Layer 19 of a small transformer language model trained on English Wikipedia (23 layers, counted from 0, width 128).
A neuron's activation on a vector x is GELU(weights . x + bias), where the dot is the dot product.

Input weights of the MLP neurons that the questions are about. A number n stands for n times 0.0071.
n67 (bias -0.087): -19 3 -5 -3 13 4 7 19 13 5 -5 -3 11 -16 19 43 15 21 -43 53 -28 -7 -3 14 -35 19 -13 6 -13 -14 -28 -28 3 30 18 16 -37 -42 19 -24 -11 -11 22 34 0 9 -14 20 11 -20 -20 -15 3 -25 -21 23 2 -6 18 -8 25 -4 39 2 -22 -9 -17 30 43 -1 6 17 -23 -27 21 -17 -7 -48 21 30 14 -13 -34 -2 10 24 4 8 -29 15 40 -19 -1 24 -27 10 3 -12 13 -14 12 4 -9 14 -32 25 -37 28 -4 -41 -13 -2 -1 -45 -7 -4 -17 -13 -32 2 12 16 -5 -14 13 -24 23 5
n94 (bias -0.059): -48 -17 -36 13 -57 -2 -2 23 -13 -17 -22 -9 -11 -19 -45 -30 16 8 -21 31 -1 -22 0 2 4 -6 -17 -39 5 22 -18 36 24 19 1 -28 30 -35 59 50 12 12 8 32 -27 40 1 3 -36 13 19 -26 -27 13 -18 -6 -35 -1 4 28 4 -58 11 31 5 -32 -5 14 -24 -15 25 18 60 -1 23 29 3 -13 -32 -1 -23 1 -3 -17 -7 64 39 -9 -13 -76 -24 6 1 10 -13 11 -14 47 18 -18 5 -2 -1 19 -41 -5 34 -25 -10 -3 0 -3 13 12 27 29 5 22 29 25 -15 5 -8 -20 11 -16 -63 1
n106 (bias -0.115): 13 1 -13 -4 -27 15 5 4 -28 45 42 20 -11 -8 -12 -20 10 26 -6 70 -8 11 30 14 -29 14 -12 -2 17 -3 -50 28 -9 21 1 19 14 -18 -3 14 31 23 4 27 7 53 -23 -38 57 4 0 -23 -9 -7 -7 -12 8 -15 -21 45 -12 6 -39 -41 -25 -26 -5 -21 34 -2 4 5 38 -8 -5 -11 -68 -2 2 14 -32 47 -5 16 -32 -19 34 -24 -26 -22 32 -23 -34 -8 10 -23 -10 32 30 -17 58 -14 -5 10 -35 26 -31 23 -38 -15 35 20 -25 -4 1 -30 -38 21 42 22 -13 -22 -10 9 -17 -92 49 -34
n119 (bias -0.076): 26 -5 14 -21 18 11 -42 -40 31 -24 -3 -26 -53 22 8 4 11 1 4 29 40 -55 13 17 12 -28 -7 20 6 -7 2 42 6 -19 15 6 -11 5 -16 45 12 36 3 -2 -26 27 1 4 7 9 32 -51 -18 -33 -34 18 2 -21 -3 14 -26 -6 29 -34 -47 -11 9 17 4 26 -30 -8 15 47 49 -33 10 -43 -28 17 23 -20 -18 -6 20 27 3 13 -11 -25 14 42 0 16 28 -9 3 -33 -25 21 22 -32 2 10 -14 -28 -20 -36 -5 11 -9 4 35 -15 49 0 -1 -29 15 49 -37 -2 18 5 6 41 -41 -29
n162 (bias -0.093): 22 -1 -57 -10 5 -34 9 -14 -20 -1 -21 37 5 27 31 16 10 -2 -35 -15 0 -19 -1 -31 9 -9 5 21 23 -8 3 42 23 -3 -22 -5 23 -7 14 4 37 17 -19 -24 2 -7 32 12 -27 -12 4 20 -13 -7 -18 -5 32 -23 -36 51 3 4 -25 27 -34 15 -1 40 -48 11 55 1 38 6 -18 27 -17 -32 -9 -13 37 1 -4 30 -28 -18 -9 -1 -64 -16 7 4 -30 32 0 19 11 24 3 8 -16 0 -40 -10 5 -4 -12 33 23 10 -26 2 -9 -22 -19 3 -22 51 7 -5 -3 6 -8 -30 -30 -24 1 36
n190 (bias -0.102): -28 10 -37 -16 -1 -13 -3 -30 19 26 9 -59 -23 11 -19 2 12 49 -15 -6 -28 20 4 47 35 -55 -28 -35 18 -19 -32 53 -9 -11 35 -8 6 -20 -1 16 22 3 2 -42 -13 9 11 18 2 1 -31 -4 33 -7 1 8 -1 -9 22 29 -15 -24 -50 -28 10 48 -12 -23 -11 5 -11 6 -35 21 -2 13 2 -7 37 -13 -16 15 -3 30 30 9 -38 5 -35 -34 -20 11 -14 6 52 22 21 25 -8 -16 -27 -9 -70 31 0 -47 26 29 25 -45 11 18 -38 52 25 25 8 18 23 40 -4 -18 37 -47 67 -11 12 -35
n209 (bias -0.044): 1 -3 -33 -24 -21 -22 24 6 37 -4 20 19 -23 -1 -3 -18 12 11 -4 16 -3 -15 5 -11 26 9 26 -3 19 24 11 -24 0 17 15 -4 -9 -12 23 7 -24 37 -27 1 -12 -1 -32 29 21 -24 -18 12 11 2 22 21 -28 16 -30 -28 -3 4 29 19 -11 -1 -38 -11 -36 3 -29 3 -29 6 23 -26 39 3 8 0 38 -7 14 -1 -29 31 43 19 18 -6 16 -17 19 5 -15 15 5 41 22 43 29 -6 -21 19 -17 1 -8 -4 -2 -9 25 13 -61 30 9 -21 -21 -14 30 -46 -28 15 -4 -26 4 -3 24 -33
n223 (bias -0.092): 0 5 17 7 -1 -31 -2 -13 -13 44 4 -61 -11 8 0 -44 27 15 -4 -44 -7 5 15 -1 -18 12 7 -22 29 21 4 1 5 12 24 14 -56 14 0 15 11 13 19 4 2 24 -9 16 -59 26 13 -36 -21 -8 -14 8 38 -50 -7 42 12 -2 22 15 4 -40 -55 19 3 2 32 -19 -3 -29 27 -2 11 -38 -1 26 -1 18 -44 30 -3 35 23 33 -32 -11 -56 22 1 46 -33 -4 9 50 -7 1 -58 9 -35 -2 -35 -38 20 40 25 -14 11 -4 6 -48 9 32 8 -47 13 -3 -13 -30 18 6 -17 -28 -22 -1
n263 (bias -0.061): 15 41 -2 -54 -42 13 2 -1 35 -15 5 3 -2 0 34 -19 -6 23 12 34 -31 -8 12 8 -23 -8 -18 -6 8 -45 -34 17 -22 39 7 -2 4 -27 -22 19 -5 14 9 22 14 25 -34 -18 14 32 -13 -5 4 -5 0 -19 3 -28 3 16 -1 -47 2 -36 4 -3 -2 -31 2 32 17 23 -13 -23 26 12 -1 33 38 4 -14 4 -33 7 6 -13 6 -10 -30 -8 -27 -26 -26 10 -29 -14 23 27 28 -37 -4 0 -1 15 5 35 -5 3 -21 -4 25 6 10 43 19 -30 -6 -8 10 9 -14 34 17 11 8 -31 -18 1
n266 (bias -0.039): 25 -30 -17 -8 -19 -15 39 -8 2 14 -10 10 -22 -15 -19 2 9 20 -12 -2 -31 -8 -18 -13 23 -12 -2 -21 -5 -22 3 -5 13 -9 -24 -2 10 -10 9 18 5 13 9 -35 -11 -8 -8 -14 -6 -18 3 13 -17 -12 -15 16 12 35 -11 25 -57 8 -10 9 -4 -20 28 -11 -9 -7 50 -4 -22 16 -5 3 -2 2 4 42 8 33 -9 -8 18 3 23 10 -50 27 -6 24 -11 1 -23 1 18 6 6 7 -7 11 -21 3 26 9 15 27 -12 22 17 30 4 -2 9 -8 -13 37 35 2 22 -20 -35 3 -14 8 9 -8
n377 (bias -0.104): -9 7 13 1 -12 -38 -13 -18 -1 37 1 -37 -9 -18 -21 -13 52 41 -30 -25 -49 -45 26 24 18 25 -55 -39 18 3 -2 60 17 1 -22 -1 0 -17 -9 -14 35 -9 22 -16 -1 27 47 -22 15 -3 -38 2 -6 2 -34 -6 -2 -13 -25 45 -5 -10 -38 -44 3 -1 -4 29 -27 29 -7 -5 27 57 -36 -7 -49 -2 20 23 3 15 19 -16 18 -17 23 46 -57 -8 14 36 -19 9 25 5 2 13 -14 -22 15 8 5 -4 0 55 5 4 -20 -4 58 22 1 37 31 11 -19 -28 31 -27 11 -20 8 -39 -28 46 -18 -12
n392 (bias -0.118): 8 20 -31 3 -29 -36 -1 -16 55 -24 -26 -9 22 3 10 -9 32 10 -37 -13 -14 -9 3 13 6 -59 -21 -9 24 25 -34 -4 -20 1 21 -26 32 -29 15 20 29 -1 13 -18 -34 -6 -14 27 27 -16 -61 -10 13 -19 6 14 -20 -22 -25 9 -11 30 45 -16 -19 68 19 27 11 -16 44 -7 -7 -21 0 18 15 16 -15 -27 13 43 32 26 39 -16 -11 -18 9 13 -10 -3 4 -19 -17 15 44 14 0 -22 -6 29 -9 1 -18 -24 37 26 20 -40 -4 4 20 -13 5 8 -46 -42 -13 -14 3 -8 16 -4 -6 3 -25 -21
n400 (bias -0.084): 25 23 8 -2 1 -6 36 19 61 -26 35 19 -18 -24 -13 -34 24 14 1 0 10 -31 50 -12 -44 -37 -7 -39 24 -20 -35 4 15 29 29 -12 3 -16 -20 48 -3 9 -30 47 -19 41 -54 30 9 0 -45 -6 16 23 -35 28 22 15 -14 -40 -1 -34 6 -35 -16 -17 -26 -18 -7 -10 -4 -16 22 16 17 -46 -31 13 42 -6 21 12 18 39 -18 46 41 -1 8 -25 9 -21 -28 11 -3 4 7 26 45 -4 -20 7 17 -9 -22 9 44 10 24 -14 -11 50 -33 20 17 14 -6 1 40 -42 -11 27 -29 -57 16 -5 13 4
n409 (bias -0.052): 0 9 20 -27 -3 -6 -23 -52 56 26 -6 1 -31 -47 3 -15 1 10 6 19 -13 24 -22 -1 13 -16 13 -53 34 4 -33 -41 32 40 -11 -6 -5 -35 -14 4 -10 -10 29 9 10 21 10 34 -30 9 14 -24 -24 11 6 -17 34 -3 8 -32 -14 8 32 -27 2 7 -13 -19 -26 10 9 20 -5 25 38 -28 -17 17 2 46 39 6 -8 -12 -14 -27 24 12 -18 -23 -1 -35 -4 2 -37 17 -9 43 34 13 48 -7 -17 38 -33 21 -31 4 -57 -15 37 30 28 14 -34 -7 -36 8 -27 15 -15 -9 -6 21 7 1 29 -3
n424 (bias -0.100): 39 -1 -39 -6 -13 -25 3 -20 8 36 -9 -18 -33 -15 -8 -10 11 -9 -11 -8 -5 -14 -8 14 1 -1 -21 -17 -20 -9 -8 13 -3 39 2 -3 -24 -8 11 -15 36 9 -29 -45 -3 -23 6 38 -33 -32 6 35 8 18 -7 14 2 -5 -42 32 2 -16 40 14 2 53 -37 6 -5 20 -5 55 -11 -1 -22 21 -22 -14 -10 -12 27 40 21 -10 -25 -6 0 -57 -42 -14 -7 -27 -51 33 19 7 24 3 -8 -43 10 18 -18 -2 -25 57 -8 34 -26 21 10 -1 17 38 15 -1 -7 19 13 -58 -18 19 37 -21 44 6 0 -34
n441 (bias -0.071): 3 11 4 5 19 -29 -4 17 13 32 -2 21 -26 -11 14 -12 23 -4 -80 -11 -33 -13 3 -16 3 -21 10 -49 11 35 22 -9 -27 9 2 -6 18 -17 3 12 18 -11 25 -1 8 30 5 42 4 -43 -12 -35 -7 -16 -26 46 51 -20 -14 35 -54 -21 -17 -12 2 -20 -34 20 -48 3 40 -9 5 18 28 1 51 -12 -21 30 7 -1 -17 -43 26 28 -19 -37 26 14 8 24 -7 10 -13 -19 3 2 -19 10 -10 -7 -24 -13 1 27 -54 33 33 -23 3 36 -5 -12 -8 -7 -24 -2 -17 14 -17 6 19 -45 27 34 45 13
n453 (bias -0.080): 1 -27 -12 -29 -42 4 4 -12 9 -6 17 11 -16 1 14 10 12 31 -5 -20 1 23 0 -5 32 -35 16 -21 43 21 21 31 32 24 -24 -10 -18 -15 22 -10 31 11 8 22 35 -13 7 8 23 -8 31 2 -22 11 3 22 -1 -16 10 39 -37 -14 19 14 1 31 -41 -9 4 34 26 20 -36 -11 45 -30 -22 -13 -24 -3 21 22 7 -15 -20 15 -19 -23 -31 -58 1 -23 -45 -1 -37 35 3 24 -37 -1 -73 10 -18 15 7 -5 46 -26 -35 -3 4 -1 1 -6 16 -23 18 50 23 -58 -17 11 29 14 11 3 -21 2
n477 (bias -0.067): -13 41 -14 -2 2 40 19 7 7 1 -23 3 -8 -31 36 -11 9 -2 -5 63 -3 17 -7 21 4 -26 -32 -20 13 -14 -27 -9 27 -1 25 -9 -27 -21 -20 13 2 10 8 8 -17 -27 -5 24 33 23 -23 6 -45 -57 7 23 -22 -18 -4 -15 -3 31 -19 5 -16 43 -16 -14 5 6 7 17 24 -22 -3 21 -1 3 13 -20 11 -16 5 43 -32 -5 -3 5 6 -13 4 -34 -16 -15 41 -2 25 6 51 19 26 -30 -32 -14 1 29 -37 21 7 7 -32 31 -6 9 11 -55 1 -16 13 24 4 33 49 -6 40 -32 23 8
n483 (bias -0.106): 48 53 -5 -28 -28 -11 -15 -4 25 26 -16 -21 -27 -23 -28 24 7 -1 -5 -28 -22 3 13 -8 28 -12 17 -18 12 5 64 23 -4 60 42 -37 30 -6 7 44 1 36 19 -13 -6 57 37 11 -13 -9 -58 30 17 -10 38 13 27 -30 -12 -7 2 -27 -2 -53 -18 4 -34 -53 -22 25 45 -5 7 -60 25 -2 -25 -50 -13 0 -15 -19 37 2 46 24 -23 4 -1 -15 -15 8 12 60 -14 -14 25 23 -32 5 -23 16 13 0 -10 2 6 25 3 -58 2 8 -22 -4 -3 10 -10 8 20 -84 -23 -58 33 16 -9 -3 21 -47
n489 (bias -0.065): 8 17 0 -33 -2 5 3 31 10 41 -2 10 29 -12 -13 17 10 -1 9 18 10 -49 4 76 -1 -32 0 12 11 -21 -23 44 -9 -9 9 -38 23 -25 -48 -35 36 5 40 -22 12 5 -35 -28 5 17 8 12 -29 4 18 -21 -32 -37 -4 19 9 -57 40 -44 -34 5 -13 -3 -8 -37 -16 58 18 2 -11 12 -8 -2 33 31 46 10 7 -24 -39 7 37 20 -18 -41 -20 18 2 15 -11 48 13 26 26 -16 -31 -4 -14 36 7 -12 -13 24 -62 -2 45 20 -10 17 15 -1 -4 -1 -22 9 -19 -25 -8 -23 -4 -31 -5 -27
n506 (bias -0.096): -29 27 2 5 -3 -28 -11 -8 -22 7 0 13 7 7 48 13 29 95 -22 4 -13 1 -21 -4 -26 -3 -20 -47 -15 74 10 14 28 4 -6 3 -16 -30 -3 0 28 7 -5 11 13 -23 -26 10 -30 -14 -5 -25 7 -49 3 -16 28 5 43 -1 -24 -2 -17 -8 -19 32 -20 18 -20 0 62 40 46 53 -49 -15 7 -1 -18 13 29 -46 -10 14 -4 -37 2 2 3 -19 -47 0 12 49 -6 -15 34 1 8 62 23 -42 -19 27 11 16 44 6 4 0 -3 47 -28 -1 -17 -22 15 3 -1 -2 -11 -42 -7 -31 -16 2 -14 28
n528 (bias -0.073): -6 -15 -50 1 10 15 18 -23 31 -12 -39 1 -11 -19 -5 12 14 -9 3 -13 -27 -18 -23 34 -18 30 -1 -31 8 -14 -11 -16 -37 -5 6 -16 6 31 -8 10 9 40 -14 -31 8 23 -16 -42 -66 19 -21 39 -2 -13 -18 24 -1 -21 15 36 -45 16 30 12 -18 -4 -1 -20 -13 16 -23 44 44 20 -21 -19 -15 16 -12 47 -3 -30 -2 -2 11 -8 18 -6 19 9 15 8 2 -3 -18 -6 25 30 13 -2 30 9 4 12 -38 17 -17 -27 -21 -16 36 -31 2 -53 8 9 -12 1 -4 26 -8 -10 22 17 -21 34 2 -17
n533 (bias -0.018): -62 -13 3 0 -31 -3 -5 -28 10 2 -26 -12 13 -8 17 13 4 5 -2 24 -8 -1 -25 11 -31 -37 -20 -20 39 10 -15 21 -25 2 12 3 20 9 9 -7 36 -1 17 -10 26 -15 -13 1 20 10 -21 8 55 -5 1 36 48 -30 41 0 -2 2 36 -5 -20 28 -11 28 8 38 39 -9 1 -29 -8 -26 13 4 -8 17 -19 7 -34 -16 -1 48 -14 17 10 17 -40 -3 -28 -3 -40 13 11 15 -4 -40 -18 -16 -1 6 -1 37 28 -7 -1 12 62 -24 -39 -1 -17 -24 -13 -25 -26 -43 -19 7 9 -30 66 -28 -20 15
n566 (bias -0.081): -13 23 -5 -17 2 22 -10 -22 -39 3 31 23 -33 -47 -14 19 18 22 -4 14 -45 -35 23 -4 32 32 -13 -10 1 10 37 2 15 21 3 6 -2 -53 -23 -1 0 17 -7 32 31 29 -12 -34 10 1 25 15 -58 -9 -9 -15 -13 14 11 -11 -25 -25 19 -1 -18 -30 10 17 4 20 37 -25 30 24 -3 -9 -2 12 -25 15 7 -54 -25 -4 24 -36 48 9 -21 -4 -1 6 -14 9 -20 -31 -2 5 43 22 50 35 20 -3 -38 39 15 -25 -37 7 37 4 0 -13 12 4 -20 -5 3 -14 -45 23 1 -46 -6 2 9 34
n568 (bias 0.032): 45 -24 -28 -17 -10 10 -35 -11 -36 54 28 -2 -6 6 49 -38 1 -23 -32 19 -47 -10 11 35 -5 -3 -2 -41 27 12 9 -11 8 43 -1 25 -44 13 13 22 32 -13 26 -8 15 13 2 48 -4 -60 7 13 -32 -10 -8 19 -33 -25 -5 -47 -4 13 -4 -73 5 13 -13 -2 -3 -1 35 24 3 -11 32 -52 -43 -13 -42 -26 -5 4 -3 26 12 21 -28 -7 -1 -57 37 10 35 56 15 24 17 6 -26 -25 9 61 -16 74 -30 53 -19 24 43 -22 0 20 -34 -23 -19 -42 15 4 -10 10 9 -11 -7 -25 21 24 -19 -4
n578 (bias -0.082): 54 -12 -36 -29 -8 3 20 19 -14 -13 -1 8 15 5 44 -40 8 8 7 30 8 -27 16 -19 -28 -13 19 41 11 40 -22 3 -68 -10 4 -7 77 -32 -12 -5 13 -11 12 20 17 6 -18 -13 1 -17 -43 1 17 8 14 31 7 -5 -18 19 14 -15 -38 -18 -21 -3 -3 43 -12 1 -10 28 16 13 -24 25 -44 13 13 35 7 6 -29 30 12 -11 20 17 8 6 -22 -16 10 -22 -54 -11 14 36 25 -25 27 -26 -6 21 11 1 12 -22 8 -19 58 37 -8 -17 45 -42 -30 10 -18 0 -12 31 -32 6 -19 10 -16 -16
n599 (bias -0.049): -45 3 -14 -4 19 -18 12 -1 52 -11 11 27 13 -9 -11 -6 17 -2 -48 0 24 -30 -8 36 14 -11 1 -27 28 11 -21 7 -25 15 5 20 19 27 -12 32 11 -8 23 5 9 19 3 11 11 -3 -1 3 -10 -49 -35 -8 -42 15 1 -14 -17 2 21 11 -8 -9 -23 13 19 -29 50 -1 -21 -13 18 18 11 18 -39 0 -7 -16 -18 -18 4 23 1 48 -23 -42 -6 21 -27 12 8 25 -11 2 4 -30 -8 11 -11 7 26 0 6 -15 4 21 -5 8 13 -8 4 -11 6 -13 14 -3 2 24 -6 -9 -28 -48 -35 -30
n610 (bias -0.079): 27 23 2 1 -8 -32 9 -3 16 13 -13 20 -11 -15 -5 -9 4 8 -5 49 -33 14 -12 54 -9 -10 -18 28 4 -19 9 25 6 11 -7 8 37 -28 -23 0 -5 14 -18 -25 -10 10 -29 2 -29 4 18 -48 4 21 3 24 0 1 18 19 9 -33 -10 -17 10 12 7 -7 6 12 -18 -12 31 34 -9 -15 -11 22 8 -6 -15 4 -33 -7 29 -3 18 -14 10 -2 -22 -15 -18 -15 -27 -27 4 18 -3 -9 -41 35 -50 40 -21 8 -25 29 -8 10 51 32 4 10 -9 -1 -6 23 9 5 -32 -21 49 -6 2 -12 -42 -13
n617 (bias -0.066): 5 -1 21 -12 -16 26 2 -23 7 4 14 -16 -4 12 17 18 12 -4 -18 -3 17 16 -3 11 -16 23 -32 -43 2 -9 12 23 17 -1 -12 11 -26 2 15 4 10 38 -4 18 -5 -10 8 -10 4 -15 15 -12 -7 31 -1 -11 -25 -37 51 12 15 -39 22 16 -10 15 -50 7 18 8 -3 21 -26 -21 -17 -3 -26 -25 1 3 44 -25 -28 10 -19 29 20 -1 -45 -23 18 -18 9 53 -15 31 24 -44 3 -3 -18 34 -4 20 -5 5 -27 22 -4 -16 3 18 -2 -25 5 22 32 7 -51 -25 -9 -4 15 -11 11 -13 -13 -34
n629 (bias -0.093): -69 -33 -46 1 11 -42 24 20 16 -21 46 22 -8 -13 10 25 25 18 -46 -18 -13 -48 -19 12 63 12 38 -32 73 -13 -9 7 12 27 15 4 -8 8 -4 -7 11 9 13 -10 -3 20 25 36 11 -4 18 9 -12 -40 -27 -3 16 9 26 37 3 24 -22 8 -20 27 -13 -7 -26 -56 -22 -1 -12 7 30 -33 28 16 -29 13 1 40 -5 27 16 28 -10 26 7 -47 21 1 -3 -6 13 -4 2 -6 7 -21 -23 -42 -73 51 17 -46 26 22 -2 -7 -1 40 -7 -63 8 -56 7 -1 -17 6 -10 -14 -28 -18 23 39 38 14

Each question shows a token from some text and the vector x that enters the MLP there. A number n stands for n times 0.063.

"el": 1 -5 13 -4 0 13 18 10 -7 -11 6 19 1 -3 0 -19 -67 -3 21 -38 -15 -10 2 -9 0 -1 3 -16 -20 1 -2 1 1 6 3 1 -2 5 -3 -10 -59 -2 2 -11 8 1 -4 -4 4 -7 9 -9 -3 29 12 -14 12 9 11 4 -14 1 13 16 52 -14 -15 11 -8 22 7 -1 13 -3 -5 23 -5 17 15 -6 10 19 -2 -25 -18 3 -24 16 2 3 -5 -11 1 -2 20 8 -19 -6 7 -7 6 -8 8 5 -8 8 28 -4 1 5 -32 1 -29 2 9 -4 30 2 15 -1 -3 3 -2 -2 0 -8 5 9
Which two neurons fire most, strongest first? n400, n453

" several": -1 3 -8 45 0 4 -2 -4 -7 -1 5 -23 13 -2 21 -13 -67 -23 3 -1 -11 3 1 -17 7 -10 2 12 0 1 1 -11 -17 -5 -6 -3 -5 -2 -4 -8 16 -14 13 -11 -14 12 1 -3 8 0 -9 -5 2 7 1 13 3 17 0 -15 -1 28 9 9 36 -24 9 12 -9 -3 7 7 -6 16 9 -14 -7 1 -18 5 2 18 -6 4 -16 -16 -1 -4 -6 12 -7 -12 8 -12 6 -5 -27 0 -7 4 -18 21 -12 -3 6 0 9 23 -2 4 -25 8 23 1 -8 -15 -2 1 -6 4 27 -2 8 -6 0 0 17 13
Which three neurons fire most, strongest first? n568, n266, n441

" or": -1 6 6 41 -8 -11 11 13 -2 -5 13 10 -5 -5 3 -2 -71 -10 12 -15 -1 3 -14 -19 -2 11 6 -4 -14 -11 1 -2 -14 9 5 -6 -15 9 -16 -12 13 7 -3 3 -11 11 10 5 -6 -6 10 -22 12 -2 -5 2 11 8 -18 -3 9 -7 7 3 40 -18 16 4 -4 11 -15 -5 -3 19 1 -18 -9 12 -1 1 -23 6 -4 0 -9 0 -17 -13 -1 -9 12 -8 0 8 -2 7 -4 11 10 14 -26 -4 -3 4 1 1 1 1 13 -1 -14 15 -8 15 4 -7 8 2 2 -15 35 -8 15 10 -4 -10 6 3
Which two neurons fire most, strongest first? n400, n610

"9": -13 -3 -8 50 3 -8 -2 -2 6 -23 13 -9 7 0 -9 13 -65 -14 -3 3 16 -9 -5 5 -1 14 21 -7 3 0 -6 -2 -18 -2 -40 -2 6 4 -9 -8 10 5 3 -1 -19 11 12 1 -9 9 -16 1 -10 -4 6 -11 7 5 -1 5 -1 7 2 12 21 16 -3 8 12 5 14 9 7 8 6 7 3 -3 0 -6 -18 -9 21 0 25 -6 -28 6 6 -1 -7 -6 -10 -16 8 -4 -19 -10 -10 2 10 4 26 -24 -2 -8 4 -8 5 -12 -11 8 4 15 -25 -1 3 -27 8 0 18 2 7 14 5 20 7 11
Which of these neurons fires most? n392

"ated": -15 7 -2 40 -2 11 -5 13 21 -9 13 20 13 10 -20 3 -66 -16 -14 -8 -12 -19 4 -38 -9 3 10 -4 -2 13 -2 -16 6 -2 8 -8 -6 -1 5 -13 6 -18 -1 -10 19 -3 15 0 16 3 10 5 0 16 -6 -4 1 10 -10 -7 12 5 14 -5 5 -15 10 2 3 6 1 -6 -11 -8 -4 26 -21 5 8 -6 -2 2 -1 -10 9 19 -17 7 4 9 -1 -11 -6 7 13 -8 -14 -15 10 -10 -1 3 -6 -27 4 13 10 -4 8 5 -19 9 -7 9 -19 -11 4 14 26 -17 38 4 -17 7 -7 -20 -15 8
Which of these neurons fires most? n599

"uro": -11 7 12 -9 -10 -3 0 -13 -13 15 -19 -18 22 20 -7 -4 -71 20 -13 -2 -5 11 8 5 2 1 15 18 -21 6 -6 -3 -1 -2 1 -13 0 2 -12 -34 -24 -10 0 -8 4 -5 2 3 23 11 14 13 2 -15 -14 1 2 14 -20 -18 -1 6 25 20 28 4 -1 13 20 -5 0 0 6 8 -11 15 9 -10 -8 -5 -14 -3 4 -2 1 -3 -11 -28 -4 16 5 -8 9 -10 13 1 17 -10 13 -14 -15 26 -7 -6 0 10 16 9 13 23 -28 1 24 23 -7 5 11 -26 18 17 15 -28 4 11 12 -20 -3 -12
Which three neurons fire most, strongest first? n424, n392, n477

"oser": -2 -5 4 26 9 19 15 -11 30 -6 -8 19 25 -1 0 9 -47 -9 2 -26 9 -13 2 -36 17 -10 -6 17 -10 21 23 -29 8 -16 23 -12 25 6 -1 -14 -34 -20 5 7 11 9 -6 12 4 8 -7 -17 24 13 10 15 -33 -1 -1 -14 18 -15 -25 -10 20 -22 -3 3 4 -18 -21 0 -16 15 -6 13 -16 25 3 -13 3 -8 18 -18 9 4 -18 12 10 26 2 -13 6 0 9 -14 -12 -8 2 14 -1 -5 9 -19 -12 30 13 12 14 -7 -21 22 -30 -12 -1 -16 -6 15 -30 -6 18 -21 -15 3 0 15 10 4
Which neuron fires most, and how strongly? n578, at about 1.3

"it": -7 0 0 9 0 -2 -1 8 6 -12 7 12 24 2 -17 20 -61 -5 10 3 0 -2 8 -3 -12 8 -4 -27 2 17 -19 2 -9 -1 5 12 43 3 2 4 -35 17 -5 12 -20 13 0 18 1 14 4 11 -19 -7 -4 11 -23 21 -17 2 10 -14 19 4 19 -1 9 7 22 21 -17 5 3 10 24 -16 -10 12 17 -52 -27 -2 3 -27 -14 -18 -26 -2 14 3 19 -21 4 4 7 4 -15 3 -11 -1 -19 3 -14 -23 2 -8 3 -8 9 26 -15 0 13 -20 0 -7 3 -17 18 -13 27 1 1 12 9 -15 23 -8
Which three neurons fire most, strongest first? n599, n400, n477

" four": 8 13 3 42 -3 -8 -8 -2 -6 7 -25 -14 16 -9 10 -4 -67 -19 17 -2 -14 -10 -2 -7 13 -16 5 4 1 -3 -3 -18 -13 -12 -18 -3 0 1 4 -5 7 1 0 -1 -2 -9 18 2 -8 9 -13 6 10 -3 -8 3 9 -12 -6 -1 5 21 1 16 45 6 13 14 10 8 0 0 -17 28 -10 -7 -9 11 -25 -10 -10 3 16 -3 18 -28 -10 -4 -5 16 -19 4 -1 -4 -3 -2 -23 -8 -8 5 -16 5 -1 -12 9 -6 4 13 6 -1 -5 8 22 14 -9 7 6 -13 15 -2 17 6 12 -3 -2 13 4 1
Which two neurons fire most, strongest first? n392, n424

" him": -10 -7 -8 40 13 2 -2 -4 -2 -5 -5 15 19 -3 -3 6 -73 -10 9 -5 11 -5 -9 -22 12 0 -6 -4 12 3 10 -8 13 -23 3 -9 -21 -1 -9 -11 1 -6 -9 -22 3 11 6 -30 18 0 -1 -21 -13 17 -7 21 5 -20 -9 -10 -10 7 6 1 30 -2 9 16 22 -5 -14 -16 6 8 3 8 -10 -7 4 -4 4 -1 -1 14 14 -1 17 3 -16 2 -6 9 2 1 -6 -13 -17 1 13 10 8 9 4 -17 -7 -5 10 1 -5 0 -13 20 14 1 5 13 -21 19 -19 5 17 7 -3 -2 8 6 13 10
Which of these neurons fires most? n566

"n": 3 0 -5 3 13 4 -17 6 6 -20 18 18 -2 3 -9 20 -51 -6 7 21 -6 -8 16 2 12 10 0 -2 -40 -21 4 -8 11 -25 1 -7 -25 -16 -16 -26 -14 17 -3 -10 -20 13 10 -15 -5 37 16 -14 -14 24 0 1 -20 5 -9 3 -1 -10 39 -3 23 -22 11 8 3 26 11 -5 -21 9 -6 -16 7 14 -5 -16 11 -9 24 2 4 -14 11 17 2 2 12 -6 5 -24 16 -15 -4 13 2 -13 -9 26 14 22 8 3 6 9 -2 -7 -20 -18 -4 -6 5 7 22 -10 -6 -4 6 41 -31 37 -26 -20 0 14
Which neuron fires most, and how strongly? n566, at about 2.6

" North": 21 6 -21 24 5 8 -10 -12 3 7 -1 5 -1 9 7 12 -75 -6 8 14 -6 -17 -2 -15 0 26 2 14 -3 -4 -12 16 17 -6 -12 -2 8 -8 -9 14 3 -7 -12 5 -8 -7 0 17 -12 18 1 27 4 10 7 -17 -6 17 -8 4 4 1 -23 6 5 -11 6 1 6 7 -12 24 6 1 -17 25 -11 -6 4 -31 -20 13 23 9 -6 -9 -12 -3 -2 9 7 15 3 -34 10 -7 -1 -16 -2 4 0 -2 -6 -28 -12 -6 -5 12 -6 18 -12 2 -11 7 -3 -3 7 9 10 -5 34 11 0 8 -3 14 -25 -5
Which of these neurons fires most? n162

"Ö": -1 1 7 1 8 -8 -21 -4 1 7 -22 -9 -5 7 4 9 -73 1 34 -12 14 14 -3 17 15 12 3 3 -10 -7 -5 1 3 3 -35 -9 -12 4 4 -27 -30 -2 -19 -15 -25 -15 6 -5 22 1 18 14 10 5 4 -14 -7 -7 5 -14 5 5 5 15 16 6 -1 -3 17 0 -3 15 14 -4 -9 22 1 -2 -23 -5 7 0 -1 1 -25 -7 -23 4 -14 5 0 0 0 -2 -6 2 6 -22 6 0 -1 0 6 -7 2 26 17 -9 -3 11 19 -12 34 -2 -16 26 9 -4 1 13 20 1 17 2 12 9 -8 17
Which of these neurons fires most? n424

"o": -6 -11 25 -23 1 14 28 -4 -29 -32 -15 -1 25 2 6 -15 -62 -1 16 -1 -10 7 1 -9 7 11 -10 6 -8 11 -7 -19 -1 -6 1 -10 19 0 3 -1 -4 17 -5 -24 -11 11 7 -40 15 17 -5 1 23 0 16 2 1 -6 18 -9 3 2 1 -12 27 12 11 22 -5 -14 19 12 -18 -7 18 -1 -8 -6 -1 -1 -11 12 -6 -23 11 10 -8 -14 12 22 -18 10 12 -20 11 -3 3 11 -16 11 5 -9 0 3 -5 -16 25 -3 7 14 -24 -3 15 -2 5 -21 6 -6 -5 7 33 10 -23 9 25 -21 12 -6
Which two neurons fire most, strongest first? n533, n578